Layer 10 of a small transformer language model trained on English Wikipedia (16 layers, counted from 0, width 128).
A neuron's activation on a vector x is SiLU(gate . x) times (in . x), where the dot is the dot product.

Input weights of the MLP neurons that the questions are about. A number n stands for (n - 500) times 0.0013.
n93 gate: 521,450,565,605,689,805,357,364,717,429,565,496,383,596,484,359,488,475,293,512,587,467,619,355,410,572,382,447,532,525,329,724,961,460,460,488,404,563,517,520,491,484,483,366,437,755,590,294,427,476,659,718,553,443,569,534,460,124,419,428,393,291,592,512,377,462,579,619,386,620,681,309,333,788,421,546,441,403,509,564,532,609,443,468,556,393,275,296,631,500,452,538,328,576,295,587,602,562,484,718,363,372,389,559,974,483,601,582,473,720,565,423,686,683,448,619,302,469,620,636,621,430,310,427,286,614,593,453
n96 gate: 479,479,789,496,596,598,470,409,480,648,393,588,580,674,484,233,810,534,682,642,567,529,333,576,467,492,416,336,528,404,331,657,397,436,586,500,390,334,761,579,340,621,685,326,564,659,570,513,735,428,496,894,454,558,529,224,464,557,484,500,648,316,584,683,484,470,627,440,587,365,470,504,306,472,323,473,763,767,439,512,392,568,496,294,350,337,243,254,384,479,431,258,589,719,380,535,603,299,492,388,670,296,578,274,462,458,581,563,645,365,558,611,513,445,357,543,323,634,343,321,299,442,530,442,579,764,594,336
n108 gate: 401,487,552,483,711,513,464,591,371,601,483,462,763,361,569,219,450,424,649,500,690,500,381,567,509,496,462,695,118,395,373,392,330,411,422,194,522,648,545,635,578,301,407,784,504,315,299,310,535,504,203,589,196,316,509,332,743,153,409,428,399,297,460,278,411,596,446,473,382,537,311,95,517,684,593,710,379,487,662,625,475,707,522,419,393,641,338,454,174,535,483,352,457,455,601,557,627,434,399,339,477,372,774,532,593,544,491,588,508,528,496,622,518,451,707,651,937,617,434,531,470,487,382,526,518,657,595,496
n115 gate: 342,449,631,530,562,366,817,543,469,273,640,548,454,481,361,446,620,454,288,550,440,670,427,647,600,420,613,612,531,568,329,234,233,601,424,601,435,690,537,568,528,658,390,500,513,518,455,482,229,531,450,373,391,645,559,764,610,616,450,505,522,633,283,578,271,415,611,204,207,462,640,403,459,433,865,376,653,473,778,669,566,631,428,345,456,322,409,539,139,428,571,565,500,387,452,769,815,587,582,294,319,557,808,869,652,482,509,377,337,906,577,383,610,689,648,670,359,414,590,660,195,559,439,627,646,441,637,728
n146 gate: 469,376,181,335,286,602,540,161,526,638,435,513,646,496,581,517,484,553,301,448,561,267,391,500,491,390,209,500,449,352,644,434,145,593,547,677,345,460,612,435,428,710,706,319,740,373,677,517,673,525,349,462,557,617,789,396,555,373,444,420,416,586,526,732,551,378,270,549,306,618,629,420,478,530,370,386,442,754,660,470,743,339,569,686,326,679,457,442,451,604,394,247,492,581,374,810,585,413,461,382,391,550,405,308,663,320,688,683,402,605,409,607,799,491,367,129,399,570,430,718,371,631,612,552,535,694,504,500
n164 gate: 720,858,468,523,441,637,533,492,622,412,662,692,561,357,449,516,481,229,321,400,431,363,676,626,500,309,270,555,531,216,290,553,572,705,370,605,406,659,245,436,488,264,435,512,597,476,524,391,548,569,448,515,484,292,516,471,438,496,353,525,373,375,415,607,318,262,516,632,520,554,414,446,472,438,763,324,500,765,336,712,500,623,456,449,492,388,472,550,438,385,617,537,188,463,581,637,405,323,244,585,575,467,425,586,703,722,636,235,413,466,436,635,682,646,496,375,682,496,331,556,370,592,488,313,544,373,387,427
n226 gate: 513,504,647,591,418,449,268,545,406,412,625,713,216,536,376,715,249,412,233,657,377,570,269,469,225,351,538,590,658,496,589,504,535,618,453,386,522,656,711,348,378,559,522,699,483,631,626,526,734,546,418,551,622,339,708,410,326,419,405,518,441,570,248,442,399,368,815,527,465,427,634,593,565,457,475,549,189,802,266,534,462,684,720,589,402,482,39,475,554,539,648,478,593,406,626,516,523,553,382,618,418,832,654,420,398,390,433,570,512,518,648,513,681,562,470,346,521,798,783,574,685,850,437,522,378,561,282,559
n235 gate: 482,496,487,538,505,298,477,514,465,601,774,664,415,374,582,500,326,803,410,641,540,291,504,496,716,341,845,535,427,285,670,471,224,585,548,453,576,320,771,395,422,623,598,172,551,270,697,690,753,746,286,445,518,456,304,591,483,534,635,405,538,417,290,286,623,381,446,173,413,403,446,555,535,448,810,665,500,452,282,268,648,563,504,376,491,738,504,416,378,408,543,455,620,731,428,675,650,385,540,559,118,532,633,622,549,424,736,403,450,435,575,265,509,789,409,180,449,554,517,509,500,491,342,347,535,461,384,551
n254 gate: 536,505,566,521,308,706,234,105,535,719,500,521,395,368,654,504,462,269,574,643,428,220,303,414,693,469,500,641,583,170,481,513,527,470,509,439,769,409,325,544,314,496,735,589,617,531,527,518,416,397,731,686,491,339,567,657,339,539,288,87,552,306,391,274,634,206,691,486,203,453,500,470,407,504,297,534,628,527,420,496,466,601,451,426,491,819,397,291,311,331,609,491,404,597,487,517,629,639,299,664,467,696,351,408,781,184,440,267,420,392,313,487,342,283,403,625,634,487,412,572,579,347,661,735,464,664,525,354
n93 in: 377,377,598,496,541,496,288,626,402,222,432,703,570,372,449,611,418,500,680,318,426,230,595,552,535,399,479,628,555,440,574,541,552,383,594,579,429,315,282,556,689,650,504,702,571,674,479,387,152,542,487,583,465,651,354,469,517,812,333,615,479,663,154,376,400,473,636,594,676,455,398,571,406,416,692,160,557,594,573,229,579,247,470,739,588,539,543,417,536,354,462,447,163,300,708,728,536,635,371,404,627,676,428,540,439,360,696,262,520,627,573,474,417,421,343,329,642,496,382,383,376,266,304,783,574,303,443,650
n96 in: 350,513,534,734,188,407,394,374,390,533,316,425,794,496,547,453,684,557,311,409,378,369,677,666,392,256,430,670,605,371,509,528,358,274,568,345,478,619,380,577,118,592,456,479,621,274,504,526,393,587,487,659,405,500,303,325,303,466,650,518,379,365,627,409,697,401,157,513,530,437,394,450,513,416,538,330,623,453,536,631,367,380,714,525,521,500,409,636,460,659,320,73,462,709,670,508,754,491,500,504,437,486,653,411,640,592,549,595,423,377,354,731,395,452,619,325,245,697,553,604,572,240,402,826,457,526,423,791
n108 in: 361,447,486,411,416,808,490,153,514,658,607,712,686,778,740,444,722,262,221,486,505,467,467,538,542,582,410,787,518,303,359,509,449,505,403,386,812,538,664,262,646,536,699,337,527,571,799,722,318,387,911,132,665,566,477,471,673,179,449,693,324,318,782,473,586,382,414,592,570,446,389,299,691,486,432,324,442,454,841,555,545,442,421,514,642,382,364,545,369,458,573,500,697,282,410,470,573,585,392,582,569,784,666,433,671,595,636,476,367,283,795,412,182,452,528,437,341,469,646,731,644,354,544,598,415,416,531,423
n115 in: 371,669,751,243,587,513,522,545,427,475,392,584,300,446,595,259,607,721,683,259,482,509,268,894,487,517,312,556,252,491,238,562,448,635,466,500,424,527,145,708,718,466,747,630,517,456,335,474,439,668,444,276,566,504,283,618,479,641,271,536,437,364,682,333,547,755,567,636,353,413,424,424,660,590,403,500,567,405,449,821,546,603,509,598,398,557,487,684,396,444,508,754,202,743,647,322,721,702,478,432,454,682,359,572,287,478,428,452,702,564,278,716,478,646,586,477,441,450,521,329,530,535,208,626,557,487,344,513
n146 in: 312,739,532,693,481,396,547,342,568,518,637,412,612,368,523,495,687,360,576,537,96,463,398,565,685,491,888,345,568,334,540,591,729,500,595,562,476,533,462,473,514,487,584,486,286,412,550,542,491,660,578,447,759,740,358,237,401,423,395,420,646,491,697,504,147,341,444,629,729,717,448,299,221,667,455,431,495,637,418,392,291,268,669,625,253,565,247,368,567,417,375,397,603,68,522,436,724,444,541,678,804,288,442,717,649,411,353,421,574,718,413,577,519,425,604,596,322,570,279,662,468,412,253,720,528,601,834,647
n164 in: 400,558,500,655,389,564,663,691,324,484,791,328,550,421,79,440,558,624,452,488,430,595,753,434,467,444,367,420,580,561,570,596,338,492,472,453,375,721,542,358,513,583,512,719,685,504,261,570,504,496,455,575,304,439,504,390,567,488,778,454,327,558,504,687,220,606,765,403,561,445,781,159,439,397,338,450,488,403,414,648,488,667,718,591,671,340,484,477,576,508,488,762,627,521,520,632,382,463,573,465,462,500,572,467,541,451,706,561,535,414,687,464,587,372,307,606,421,600,688,729,617,488,529,415,112,423,657,673
n226 in: 481,595,676,620,422,198,715,646,642,253,625,482,733,362,293,413,354,514,250,275,288,486,360,424,341,577,634,445,837,808,615,201,546,247,528,536,495,643,620,291,568,324,467,342,382,453,546,744,648,522,579,518,537,411,574,524,432,409,403,375,437,478,410,504,288,597,514,283,681,515,347,441,449,555,640,802,352,528,500,687,568,577,588,160,441,491,444,670,447,324,754,505,901,365,343,405,481,397,239,608,334,437,743,615,462,344,380,739,412,520,542,315,632,481,404,335,667,491,685,893,532,256,606,291,317,755,548,518
n235 in: 580,500,417,227,597,468,282,726,509,513,739,496,910,292,336,326,640,664,315,449,523,519,338,416,663,306,261,637,518,472,545,574,588,451,669,428,401,722,510,413,591,415,766,555,159,253,583,356,385,371,357,446,263,440,454,697,536,681,573,372,460,316,392,823,554,398,684,543,610,384,571,208,215,206,540,452,448,354,861,672,589,490,954,351,554,514,440,721,639,578,721,680,514,519,509,530,443,602,491,665,515,283,558,334,373,331,443,454,548,631,745,651,603,772,527,442,325,627,531,244,550,570,662,555,402,325,552,527
n254 in: 800,316,253,427,803,562,356,787,522,387,756,535,611,283,629,580,436,395,500,446,523,399,364,647,141,306,331,531,602,695,432,299,338,452,460,539,236,380,593,459,618,421,569,423,618,495,496,500,540,718,189,373,554,423,540,387,746,593,643,547,435,611,454,669,461,769,320,800,734,652,565,544,347,641,487,598,509,630,524,274,395,291,585,412,359,309,649,271,252,716,166,657,641,159,391,366,477,482,586,382,524,481,722,347,495,628,444,532,615,790,640,567,468,367,709,702,312,504,560,282,460,586,290,442,627,410,500,426

Each question shows a token from some text and the vector x that enters the MLP there. A number n stands for (n - 500) times 0.0097.

"land": 654,483,462,444,590,522,624,559,726,629,602,555,471,419,183,428,513,674,501,492,442,367,472,647,657,582,605,331,413,366,537,544,659,560,562,658,535,735,662,452,426,611,333,550,444,370,590,506,485,546,868,429,644,531,400,579,310,540,622,465,453,581,396,696,667,740,500,517,567,660,278,385,395,309,351,373,306,547,774,519,528,605,447,648,506,543,648,617,351,650,378,380,641,456,660,328,813,385,287,437,506,332,614,568,304,552,622,527,405,345,528,540,262,515,509,488,456,515,262,397,537,362,476,367,431,509,493,459
The two highest activations, in order: n235, n96

" f": 630,592,521,348,439,616,596,720,690,420,720,660,532,398,423,486,277,399,319,611,535,405,602,355,643,625,560,508,443,478,524,631,574,184,442,731,357,518,636,383,526,669,406,475,661,467,561,565,342,487,763,470,681,638,392,524,433,613,614,730,425,820,477,738,719,644,663,465,495,501,493,587,384,458,451,397,475,533,476,600,462,644,541,646,490,479,651,561,374,506,628,482,503,456,692,276,483,317,220,383,642,430,585,624,508,355,589,591,501,471,462,450,439,622,533,557,297,479,210,420,660,409,488,623,601,575,552,547
Which neuron lights up most? n164

" in": 619,530,481,353,474,684,650,622,623,543,480,453,462,472,487,604,295,582,628,551,511,200,578,519,290,605,376,493,430,475,514,392,643,249,333,590,552,482,597,326,378,591,377,426,513,563,512,562,501,584,633,533,620,627,352,367,524,542,803,483,293,601,429,616,762,798,605,605,371,699,489,518,430,192,418,606,457,596,531,553,425,572,467,786,408,502,522,614,433,600,639,380,582,465,440,284,575,509,397,448,442,395,577,636,507,542,445,701,466,362,491,446,456,649,469,603,274,501,192,378,490,422,468,620,559,486,490,634
The most active neuron and its activation: n235, at about 0.43

" was": 594,647,504,311,615,546,643,651,727,606,473,474,414,284,331,569,380,546,798,418,515,225,516,560,484,786,568,437,424,415,411,384,619,345,322,640,427,427,734,394,405,590,518,430,522,388,443,615,441,542,684,552,564,679,379,446,362,498,614,667,347,561,528,782,628,474,614,668,309,628,550,484,429,299,101,538,407,529,522,501,523,586,562,563,568,460,419,547,320,618,581,344,615,420,498,451,578,434,359,395,423,487,540,581,499,518,508,502,410,546,516,548,368,625,369,542,419,537,159,391,536,330,708,458,556,537,401,624
The most active neuron and its activation: n146, at about 1.5

"y": 650,489,583,400,452,571,619,563,744,685,637,485,334,338,434,385,398,597,701,561,441,392,636,401,595,575,524,492,300,461,555,587,386,366,628,729,471,424,484,499,425,465,212,522,375,697,298,368,309,508,759,324,612,740,463,635,528,534,596,647,459,562,431,528,664,625,512,655,384,612,740,688,502,340,489,556,292,528,578,567,439,547,456,683,502,425,537,648,374,541,456,271,625,363,602,360,662,392,296,477,348,560,666,555,479,622,639,641,158,392,313,468,500,491,536,556,552,606,401,420,263,558,371,549,601,472,477,546
Which neuron lights up most? n235

"f": 513,397,562,438,463,611,673,597,714,497,723,432,468,320,490,374,467,524,529,670,514,341,655,475,681,362,475,357,703,419,572,564,475,294,541,788,522,485,632,452,322,585,381,455,351,562,460,651,400,506,901,466,648,725,543,488,385,479,578,623,513,485,445,585,738,664,515,616,481,561,531,509,213,480,317,455,365,423,745,512,390,523,480,689,420,510,597,529,319,672,488,262,427,411,532,387,320,241,308,377,518,419,486,434,553,526,512,568,247,590,318,502,440,396,338,581,441,561,302,286,518,574,567,536,710,507,353,613
The two highest activations, in order: n146, n96

"ord": 693,445,429,366,485,565,616,612,615,840,554,412,492,380,405,481,353,665,660,466,579,402,571,461,647,548,540,468,410,485,547,631,507,501,542,735,526,679,666,454,472,492,363,482,403,417,371,606,427,518,765,356,609,759,410,506,308,467,583,453,548,547,466,731,605,643,570,621,465,703,141,397,401,409,456,397,337,429,608,539,410,676,380,595,441,529,687,736,369,567,546,277,488,242,654,349,719,483,278,428,507,589,549,578,474,483,651,605,387,359,493,517,342,547,379,460,442,711,317,346,457,476,458,418,632,338,351,602
Which three neurons fire most, strongest first? n235, n254, n226

"s": 543,644,415,304,715,576,652,698,781,480,664,352,408,454,289,377,448,629,785,501,674,227,554,547,553,502,497,547,451,326,485,558,564,406,669,631,549,499,567,437,417,601,408,467,528,460,383,548,336,543,663,361,720,422,432,466,466,356,499,503,420,550,508,491,631,622,566,416,449,585,397,644,513,379,406,557,373,450,684,550,362,619,451,857,458,545,559,713,462,693,547,224,635,583,400,394,565,391,292,450,359,472,669,604,354,569,571,521,365,456,609,529,308,416,390,657,434,734,242,505,380,390,562,530,689,546,504,507
Which neuron lights up most? n108

"ive": 445,569,455,324,648,485,607,831,473,655,708,327,387,403,458,426,430,580,675,485,610,475,626,571,555,617,539,442,460,536,292,446,692,211,470,533,429,546,624,493,344,577,466,352,411,636,476,606,305,564,525,412,719,625,428,463,410,624,390,549,446,566,597,609,743,683,657,475,305,617,387,507,552,247,540,439,543,384,916,510,354,559,408,680,547,367,431,595,401,650,418,329,685,495,597,315,591,551,238,519,415,398,539,535,489,460,633,602,308,609,613,456,447,459,521,585,420,623,180,374,522,470,363,521,513,524,523,517
The most active neuron and its activation: n115, at about 5.9

" the": 578,578,395,352,537,681,542,825,590,645,565,517,359,405,379,392,431,575,665,511,560,298,495,617,318,545,494,400,336,412,524,246,658,388,625,545,483,533,628,390,465,340,435,487,493,347,403,600,412,509,787,624,531,555,271,541,320,468,566,550,427,632,498,544,719,600,562,553,355,690,519,483,633,179,481,468,466,478,555,478,386,608,485,643,561,379,474,450,381,598,679,210,824,507,609,342,650,526,375,520,485,411,572,483,610,588,537,611,390,426,406,471,359,642,338,542,376,450,289,392,642,440,682,471,506,454,511,480
The two highest activations, in order: n93, n96

" with": 485,551,426,291,441,687,533,816,549,551,619,602,247,480,473,553,484,435,713,501,688,363,677,536,569,628,526,504,358,392,457,405,626,475,405,538,706,539,550,408,385,558,453,390,713,474,445,638,472,310,717,547,561,657,395,412,402,580,684,743,329,649,480,628,739,622,531,611,418,741,415,569,432,265,402,495,412,558,592,544,387,684,438,695,436,529,394,564,448,569,446,306,552,458,595,272,579,508,325,410,370,432,582,595,499,518,460,570,354,561,444,421,390,531,309,509,392,482,246,421,408,354,624,423,682,618,421,513
Which three neurons fire most, strongest first? n235, n226, n164

" c": 607,647,363,343,433,660,564,669,722,425,593,555,314,498,372,432,276,537,537,412,555,254,525,450,596,584,588,516,281,459,511,695,621,406,532,725,616,558,694,433,460,504,519,335,465,536,496,562,409,450,637,476,644,562,466,410,400,657,620,538,332,697,554,556,819,739,572,507,428,700,659,648,447,486,294,501,364,567,370,601,450,608,583,609,550,541,452,646,303,396,659,380,626,363,296,198,635,556,398,545,619,315,598,572,464,562,537,607,471,424,360,395,443,391,426,447,364,466,251,400,536,353,520,545,462,391,623,543
Which neuron lights up most? n96

"re": 691,538,504,348,409,441,497,779,782,436,531,439,364,350,403,461,194,524,500,537,674,323,674,520,514,505,599,572,603,151,469,580,637,372,548,693,378,408,696,326,570,534,511,301,317,536,274,657,375,600,712,644,607,570,412,553,563,569,516,556,334,638,446,518,759,674,424,616,486,704,658,417,533,452,367,451,298,502,463,555,346,572,486,483,625,555,397,514,526,467,445,496,549,456,549,468,745,574,319,552,418,490,709,433,577,568,661,620,378,570,278,557,359,460,577,463,439,541,245,400,550,417,286,593,462,606,528,703
Which neuron lights up most? n93

" team": 607,554,404,434,543,572,579,625,676,533,643,541,281,305,304,348,409,673,697,639,478,96,546,450,375,611,753,408,396,354,459,537,645,511,489,567,430,551,544,378,516,460,212,467,557,613,529,624,502,566,702,381,515,607,328,568,506,427,402,444,382,608,610,711,589,671,769,595,344,702,315,553,590,329,411,467,400,521,635,511,453,512,587,668,772,551,435,432,312,532,574,288,581,422,444,279,632,586,283,407,557,315,612,448,399,423,453,560,421,424,400,458,324,464,395,672,320,627,288,467,534,514,575,424,482,472,485,553
The two highest activations, in order: n235, n254

"o": 450,461,419,389,476,416,689,721,696,584,546,537,237,195,535,385,251,534,518,548,383,524,647,486,618,518,583,508,407,313,588,547,555,507,614,717,506,528,508,527,331,431,465,278,367,603,358,458,346,516,680,355,554,653,445,441,357,503,699,672,465,689,354,586,560,571,522,641,371,719,478,464,494,462,331,494,360,397,676,606,377,738,324,610,525,373,573,517,179,615,374,361,628,444,411,322,703,351,280,384,502,539,594,358,439,534,586,613,288,487,416,604,526,484,501,668,537,593,264,459,647,501,576,614,565,456,489,540
The two highest activations, in order: n235, n93

"2": 690,450,342,284,531,426,606,647,638,423,531,399,280,449,353,456,415,463,644,480,630,272,440,556,507,775,496,381,397,270,547,483,733,329,519,573,497,476,542,433,468,560,456,468,494,643,464,713,277,525,668,407,472,600,565,418,553,627,542,471,452,579,415,635,643,550,606,599,473,633,329,503,417,274,387,524,358,546,582,463,487,729,392,651,394,534,576,655,360,728,389,318,481,361,708,359,737,448,308,545,512,537,701,567,357,408,613,585,343,441,547,455,292,468,445,630,478,420,280,371,623,324,352,713,650,483,728,505
Which neuron lights up most? n254

"c": 536,564,478,362,439,582,655,726,606,512,615,503,245,432,524,584,302,569,591,515,583,357,656,411,555,535,579,439,635,598,556,507,480,660,553,724,387,614,652,327,327,615,452,357,383,581,451,573,294,439,659,488,597,612,507,475,427,478,665,575,503,616,631,544,618,587,639,625,366,504,710,539,515,479,264,564,220,587,716,464,425,661,549,692,529,603,321,853,368,620,609,424,732,432,422,286,571,567,242,606,599,536,580,522,550,487,476,670,221,533,254,501,455,361,276,613,279,520,413,517,555,408,527,461,632,351,456,463
The most active neuron and its activation: n226, at about 6.7

"m": 542,575,344,334,545,530,514,684,885,512,612,447,284,457,376,401,373,570,853,379,611,175,511,453,484,368,517,361,435,279,402,551,728,474,594,817,377,449,474,310,395,594,368,497,483,541,490,549,437,654,752,443,489,517,391,510,375,497,614,624,528,571,552,548,490,543,608,484,350,610,530,511,339,433,384,513,424,669,561,556,496,648,619,642,557,496,382,620,364,658,383,348,493,488,510,282,342,252,252,371,467,414,625,508,480,440,606,758,351,499,462,600,302,561,420,612,351,546,446,479,315,485,447,536,616,362,488,624
The most active neuron and its activation: n93, at about 1.1

"14": 648,472,315,219,607,510,559,698,446,482,596,504,421,381,453,414,271,465,701,512,695,387,572,609,428,752,535,432,398,522,567,500,675,474,621,568,481,629,693,414,425,506,445,568,546,706,542,547,434,455,647,445,440,615,440,505,449,547,596,530,377,683,471,451,681,521,504,471,402,728,473,530,409,191,355,508,477,489,525,470,444,522,323,718,517,423,508,644,521,560,442,396,483,353,747,358,566,538,331,397,551,504,550,605,397,471,652,728,470,478,409,480,311,426,582,540,306,407,134,308,571,313,356,737,525,468,572,464
Which neuron lights up most? n226

" E": 638,370,415,231,457,651,663,643,541,434,594,388,427,321,308,539,357,432,446,558,482,372,534,513,632,494,392,519,438,218,521,517,587,162,462,747,524,557,625,457,352,539,391,556,438,549,308,538,541,383,663,584,522,395,482,541,507,543,732,558,546,627,533,658,731,519,554,565,414,754,682,554,465,320,446,500,455,480,590,599,418,564,491,701,537,489,500,563,498,685,538,419,628,544,600,339,688,562,261,461,590,535,638,539,410,595,719,628,479,346,426,452,287,573,604,536,386,411,252,232,329,465,359,490,625,415,317,602
Which neuron lights up most? n226

"im": 600,491,439,511,407,480,559,777,721,532,581,473,426,366,433,551,313,570,576,695,541,360,598,595,526,471,497,580,439,270,505,518,651,599,435,721,520,431,553,294,208,368,174,494,482,575,370,549,299,600,645,499,573,684,435,562,270,250,557,601,355,790,435,715,607,534,538,561,425,732,341,487,290,269,411,439,447,547,525,575,376,588,501,561,638,482,491,446,415,446,567,425,392,389,449,377,504,402,451,230,385,500,685,487,570,412,641,621,348,510,274,457,336,397,287,380,451,536,559,372,470,449,423,436,589,390,393,548
Which neuron lights up most? n164

"and": 575,466,385,284,406,602,700,583,511,579,630,481,302,447,433,407,567,687,744,587,608,189,565,216,519,726,576,560,462,497,401,580,545,538,487,577,401,482,558,460,430,539,547,428,403,526,456,516,301,504,654,361,562,655,544,574,409,539,668,559,377,577,483,477,496,655,643,616,374,584,473,380,234,391,392,612,365,394,322,494,448,545,518,700,630,495,593,375,219,622,379,367,418,362,595,256,516,383,290,317,473,470,790,640,512,618,699,577,335,391,327,545,342,498,432,699,292,511,335,335,458,482,523,403,488,440,461,633
The most active neuron and its activation: n226, at about 0.18

"ed": 562,505,374,370,677,618,587,777,466,647,644,411,442,443,436,559,467,615,666,582,529,470,541,553,576,676,562,550,432,395,376,276,675,444,435,693,639,528,633,307,407,584,441,289,388,565,540,624,343,606,815,394,779,518,573,392,492,385,546,523,478,563,584,558,636,675,622,485,471,629,284,534,456,318,386,582,370,521,668,501,308,656,316,587,512,488,444,664,385,657,442,343,603,550,623,403,583,484,158,456,306,445,778,436,454,595,750,581,485,523,414,488,465,526,424,689,327,637,319,393,468,491,548,535,543,372,513,597
The two highest activations, in order: n93, n164

"0": 650,475,346,319,517,462,615,651,767,494,556,424,337,504,339,467,380,541,711,472,553,308,404,587,578,852,542,303,432,448,606,597,614,332,474,717,463,552,581,346,395,574,243,545,371,720,494,609,224,562,600,339,501,535,561,497,431,546,520,402,584,520,498,596,651,474,628,586,422,644,418,539,391,273,417,517,461,450,503,510,393,648,456,702,389,340,605,641,301,624,417,366,564,395,731,299,580,432,240,509,459,345,607,445,477,505,527,564,281,270,524,458,468,582,406,517,343,507,377,294,523,473,491,588,576,473,581,410
Which neuron lights up most? n164

" ": 629,578,170,181,538,646,618,651,581,428,611,514,364,472,405,523,346,535,720,608,589,330,471,498,516,584,460,504,349,412,474,717,677,288,438,532,453,540,704,407,492,530,311,545,534,546,248,497,496,518,655,514,514,725,390,618,411,331,631,613,484,576,470,541,758,607,535,537,336,629,578,626,388,257,353,476,417,412,624,597,361,619,360,635,531,472,526,586,337,655,568,316,658,439,671,416,559,506,363,393,530,468,611,512,503,464,619,668,376,491,363,366,432,491,423,493,325,460,267,435,503,427,376,580,459,541,580,496
The most active neuron and its activation: n226, at about 0.49

"ub": 828,476,633,353,308,560,584,643,728,583,677,621,254,323,404,526,417,524,580,559,474,297,526,442,537,446,523,518,462,474,648,620,582,420,429,665,466,520,683,340,413,517,443,398,390,544,445,400,459,575,820,471,665,595,428,553,497,518,423,492,436,548,528,557,639,680,822,551,418,722,44,490,446,402,375,315,346,530,628,349,407,560,520,710,643,512,511,435,297,483,432,362,451,278,519,328,655,514,415,504,397,403,600,483,599,266,649,734,275,495,370,461,399,499,412,619,486,549,302,407,472,465,416,446,455,564,532,413
Which neuron lights up most? n93

"12": 748,516,337,249,628,535,593,692,559,472,521,550,382,390,369,377,299,476,704,460,597,425,541,568,435,702,488,365,538,559,526,534,640,419,527,645,489,585,678,419,435,605,381,550,439,685,554,543,531,499,615,275,458,613,460,529,231,616,535,557,366,717,474,528,647,421,395,489,440,734,510,400,381,269,376,464,496,436,541,453,449,658,311,591,445,489,567,690,477,518,527,351,493,314,738,339,599,485,252,395,465,542,648,618,404,584,634,668,354,551,256,484,449,486,528,553,397,536,133,341,578,412,444,585,465,456,582,455
The two highest activations, in order: n108, n96

" G": 584,541,411,307,505,719,725,733,637,458,656,464,470,224,492,472,495,527,442,487,552,394,575,674,596,586,491,625,414,195,527,622,646,381,464,589,487,547,598,474,513,553,358,464,459,493,358,482,382,474,744,539,538,549,449,407,506,574,603,681,554,625,365,610,732,549,596,456,442,735,669,492,345,288,380,569,354,442,419,571,455,592,548,677,488,497,510,496,395,659,503,368,631,673,492,236,644,377,309,423,499,490,654,455,371,544,561,726,355,445,408,365,394,409,694,529,311,500,308,200,520,369,458,505,606,311,361,575
The two highest activations, in order: n226, n146

" and": 601,641,423,169,513,698,678,686,615,509,436,552,378,384,365,492,433,534,761,503,501,293,584,500,629,656,546,373,312,467,565,475,717,337,475,550,568,531,609,443,487,496,468,411,624,525,401,789,350,452,721,552,567,525,210,592,475,488,662,425,527,637,429,640,807,524,475,504,404,673,547,552,512,357,294,679,334,502,567,534,474,586,486,653,533,476,290,470,338,689,458,302,688,497,483,512,473,467,353,416,443,511,585,589,459,494,452,510,202,412,477,468,383,565,597,526,487,499,237,322,580,512,471,596,496,585,482,452
Which neuron lights up most? n93

",": 560,618,374,141,580,414,612,657,587,425,597,528,430,356,341,458,475,419,742,520,577,320,718,516,468,718,433,385,456,318,474,500,586,423,502,497,511,607,610,410,378,513,374,619,636,439,479,708,324,415,692,522,560,566,524,549,567,538,615,495,488,524,482,561,795,646,603,477,362,637,554,596,340,325,253,683,479,595,522,563,455,625,500,711,580,459,533,706,411,582,357,311,548,410,605,204,556,497,402,384,516,473,583,608,402,388,655,660,223,515,500,378,371,547,505,517,308,417,251,465,556,441,392,604,544,483,526,560
The most active neuron and its activation: n146, at about 0.29

" m": 556,620,411,293,554,746,521,839,391,386,461,560,350,466,538,338,223,671,704,497,686,398,386,478,509,573,503,538,276,430,525,700,709,276,422,692,516,469,500,401,459,498,386,453,585,422,506,527,374,636,695,558,554,622,375,446,374,547,641,657,470,725,439,554,526,498,676,352,308,734,567,542,439,303,407,522,447,577,522,549,412,603,597,579,649,528,457,650,367,539,548,356,643,460,668,305,544,477,329,312,491,329,620,538,428,510,583,610,673,442,399,584,479,496,468,514,309,462,332,385,303,422,489,511,486,504,410,526
Which three neurons fire most, strongest first? n226, n146, n108

"t": 563,586,445,342,517,559,614,856,601,700,562,539,225,436,420,508,352,455,763,477,584,225,525,450,574,570,483,471,489,383,481,513,578,551,442,597,478,523,650,333,323,714,409,454,515,484,453,495,464,648,700,444,666,581,560,357,567,451,545,599,392,630,493,570,671,639,577,487,397,544,393,545,410,335,432,512,408,663,608,497,427,513,467,612,624,476,509,682,422,618,489,469,510,362,617,399,714,396,228,296,465,383,619,707,595,530,647,698,340,422,555,394,412,215,515,644,369,838,175,396,599,540,602,571,551,506,538,648
The most active neuron and its activation: n146, at about 0.68

"or": 606,428,570,451,537,379,682,637,664,721,617,579,317,337,356,562,438,726,457,492,491,359,578,656,472,518,567,501,567,324,409,622,542,489,611,590,464,554,542,410,320,540,370,358,174,655,381,578,280,637,599,429,679,518,570,364,445,408,407,506,312,590,423,694,737,651,612,532,295,667,198,599,510,217,494,467,346,574,610,511,391,790,481,534,668,554,486,626,445,651,493,356,447,442,479,298,507,547,278,454,463,467,760,449,595,496,315,713,442,511,365,314,486,436,635,528,438,485,287,449,542,399,579,488,511,494,407,484
The most active neuron and its activation: n226, at about 3.3

"ro": 536,423,429,304,259,617,506,524,531,510,567,443,319,330,346,446,319,373,641,482,498,497,564,288,454,640,505,564,561,404,631,570,509,370,338,652,461,558,419,419,466,515,451,323,425,662,287,592,324,543,811,458,352,583,295,629,526,493,514,638,449,677,474,601,698,587,531,615,469,554,717,421,447,382,516,585,345,425,519,429,446,602,475,665,530,366,339,622,381,740,437,324,689,462,523,199,497,480,203,364,418,528,618,606,408,446,587,607,417,408,372,554,322,421,195,392,320,455,263,427,371,407,583,586,535,615,454,716
The two highest activations, in order: n115, n235

" rec": 498,525,522,299,555,614,511,554,514,600,511,607,566,445,462,449,375,363,628,351,547,228,630,595,413,539,409,520,334,510,472,608,452,358,515,611,461,531,822,364,468,577,559,503,497,498,296,526,494,439,716,514,396,651,458,505,226,496,514,725,447,705,649,566,516,528,535,583,442,607,453,526,578,574,89,473,367,564,661,528,521,708,560,601,394,377,458,546,293,483,674,448,584,437,547,377,613,604,260,508,505,310,508,504,628,372,533,469,487,602,204,426,428,459,348,472,210,733,268,250,569,244,454,431,436,567,513,523
The two highest activations, in order: n96, n146

" a": 379,516,333,326,520,599,511,779,654,429,717,499,364,263,453,350,333,678,625,528,579,463,603,506,552,624,359,386,357,315,460,277,568,385,530,539,479,481,580,295,424,424,551,367,724,344,471,474,489,584,694,575,608,591,374,363,379,512,546,590,295,651,407,694,480,682,545,729,429,662,682,395,473,301,412,556,435,516,667,568,400,605,368,596,468,504,466,480,337,578,562,291,750,453,564,210,536,517,370,609,546,392,583,522,571,451,682,599,444,438,386,407,318,523,427,590,424,515,335,419,513,384,424,646,594,447,485,341
The two highest activations, in order: n108, n146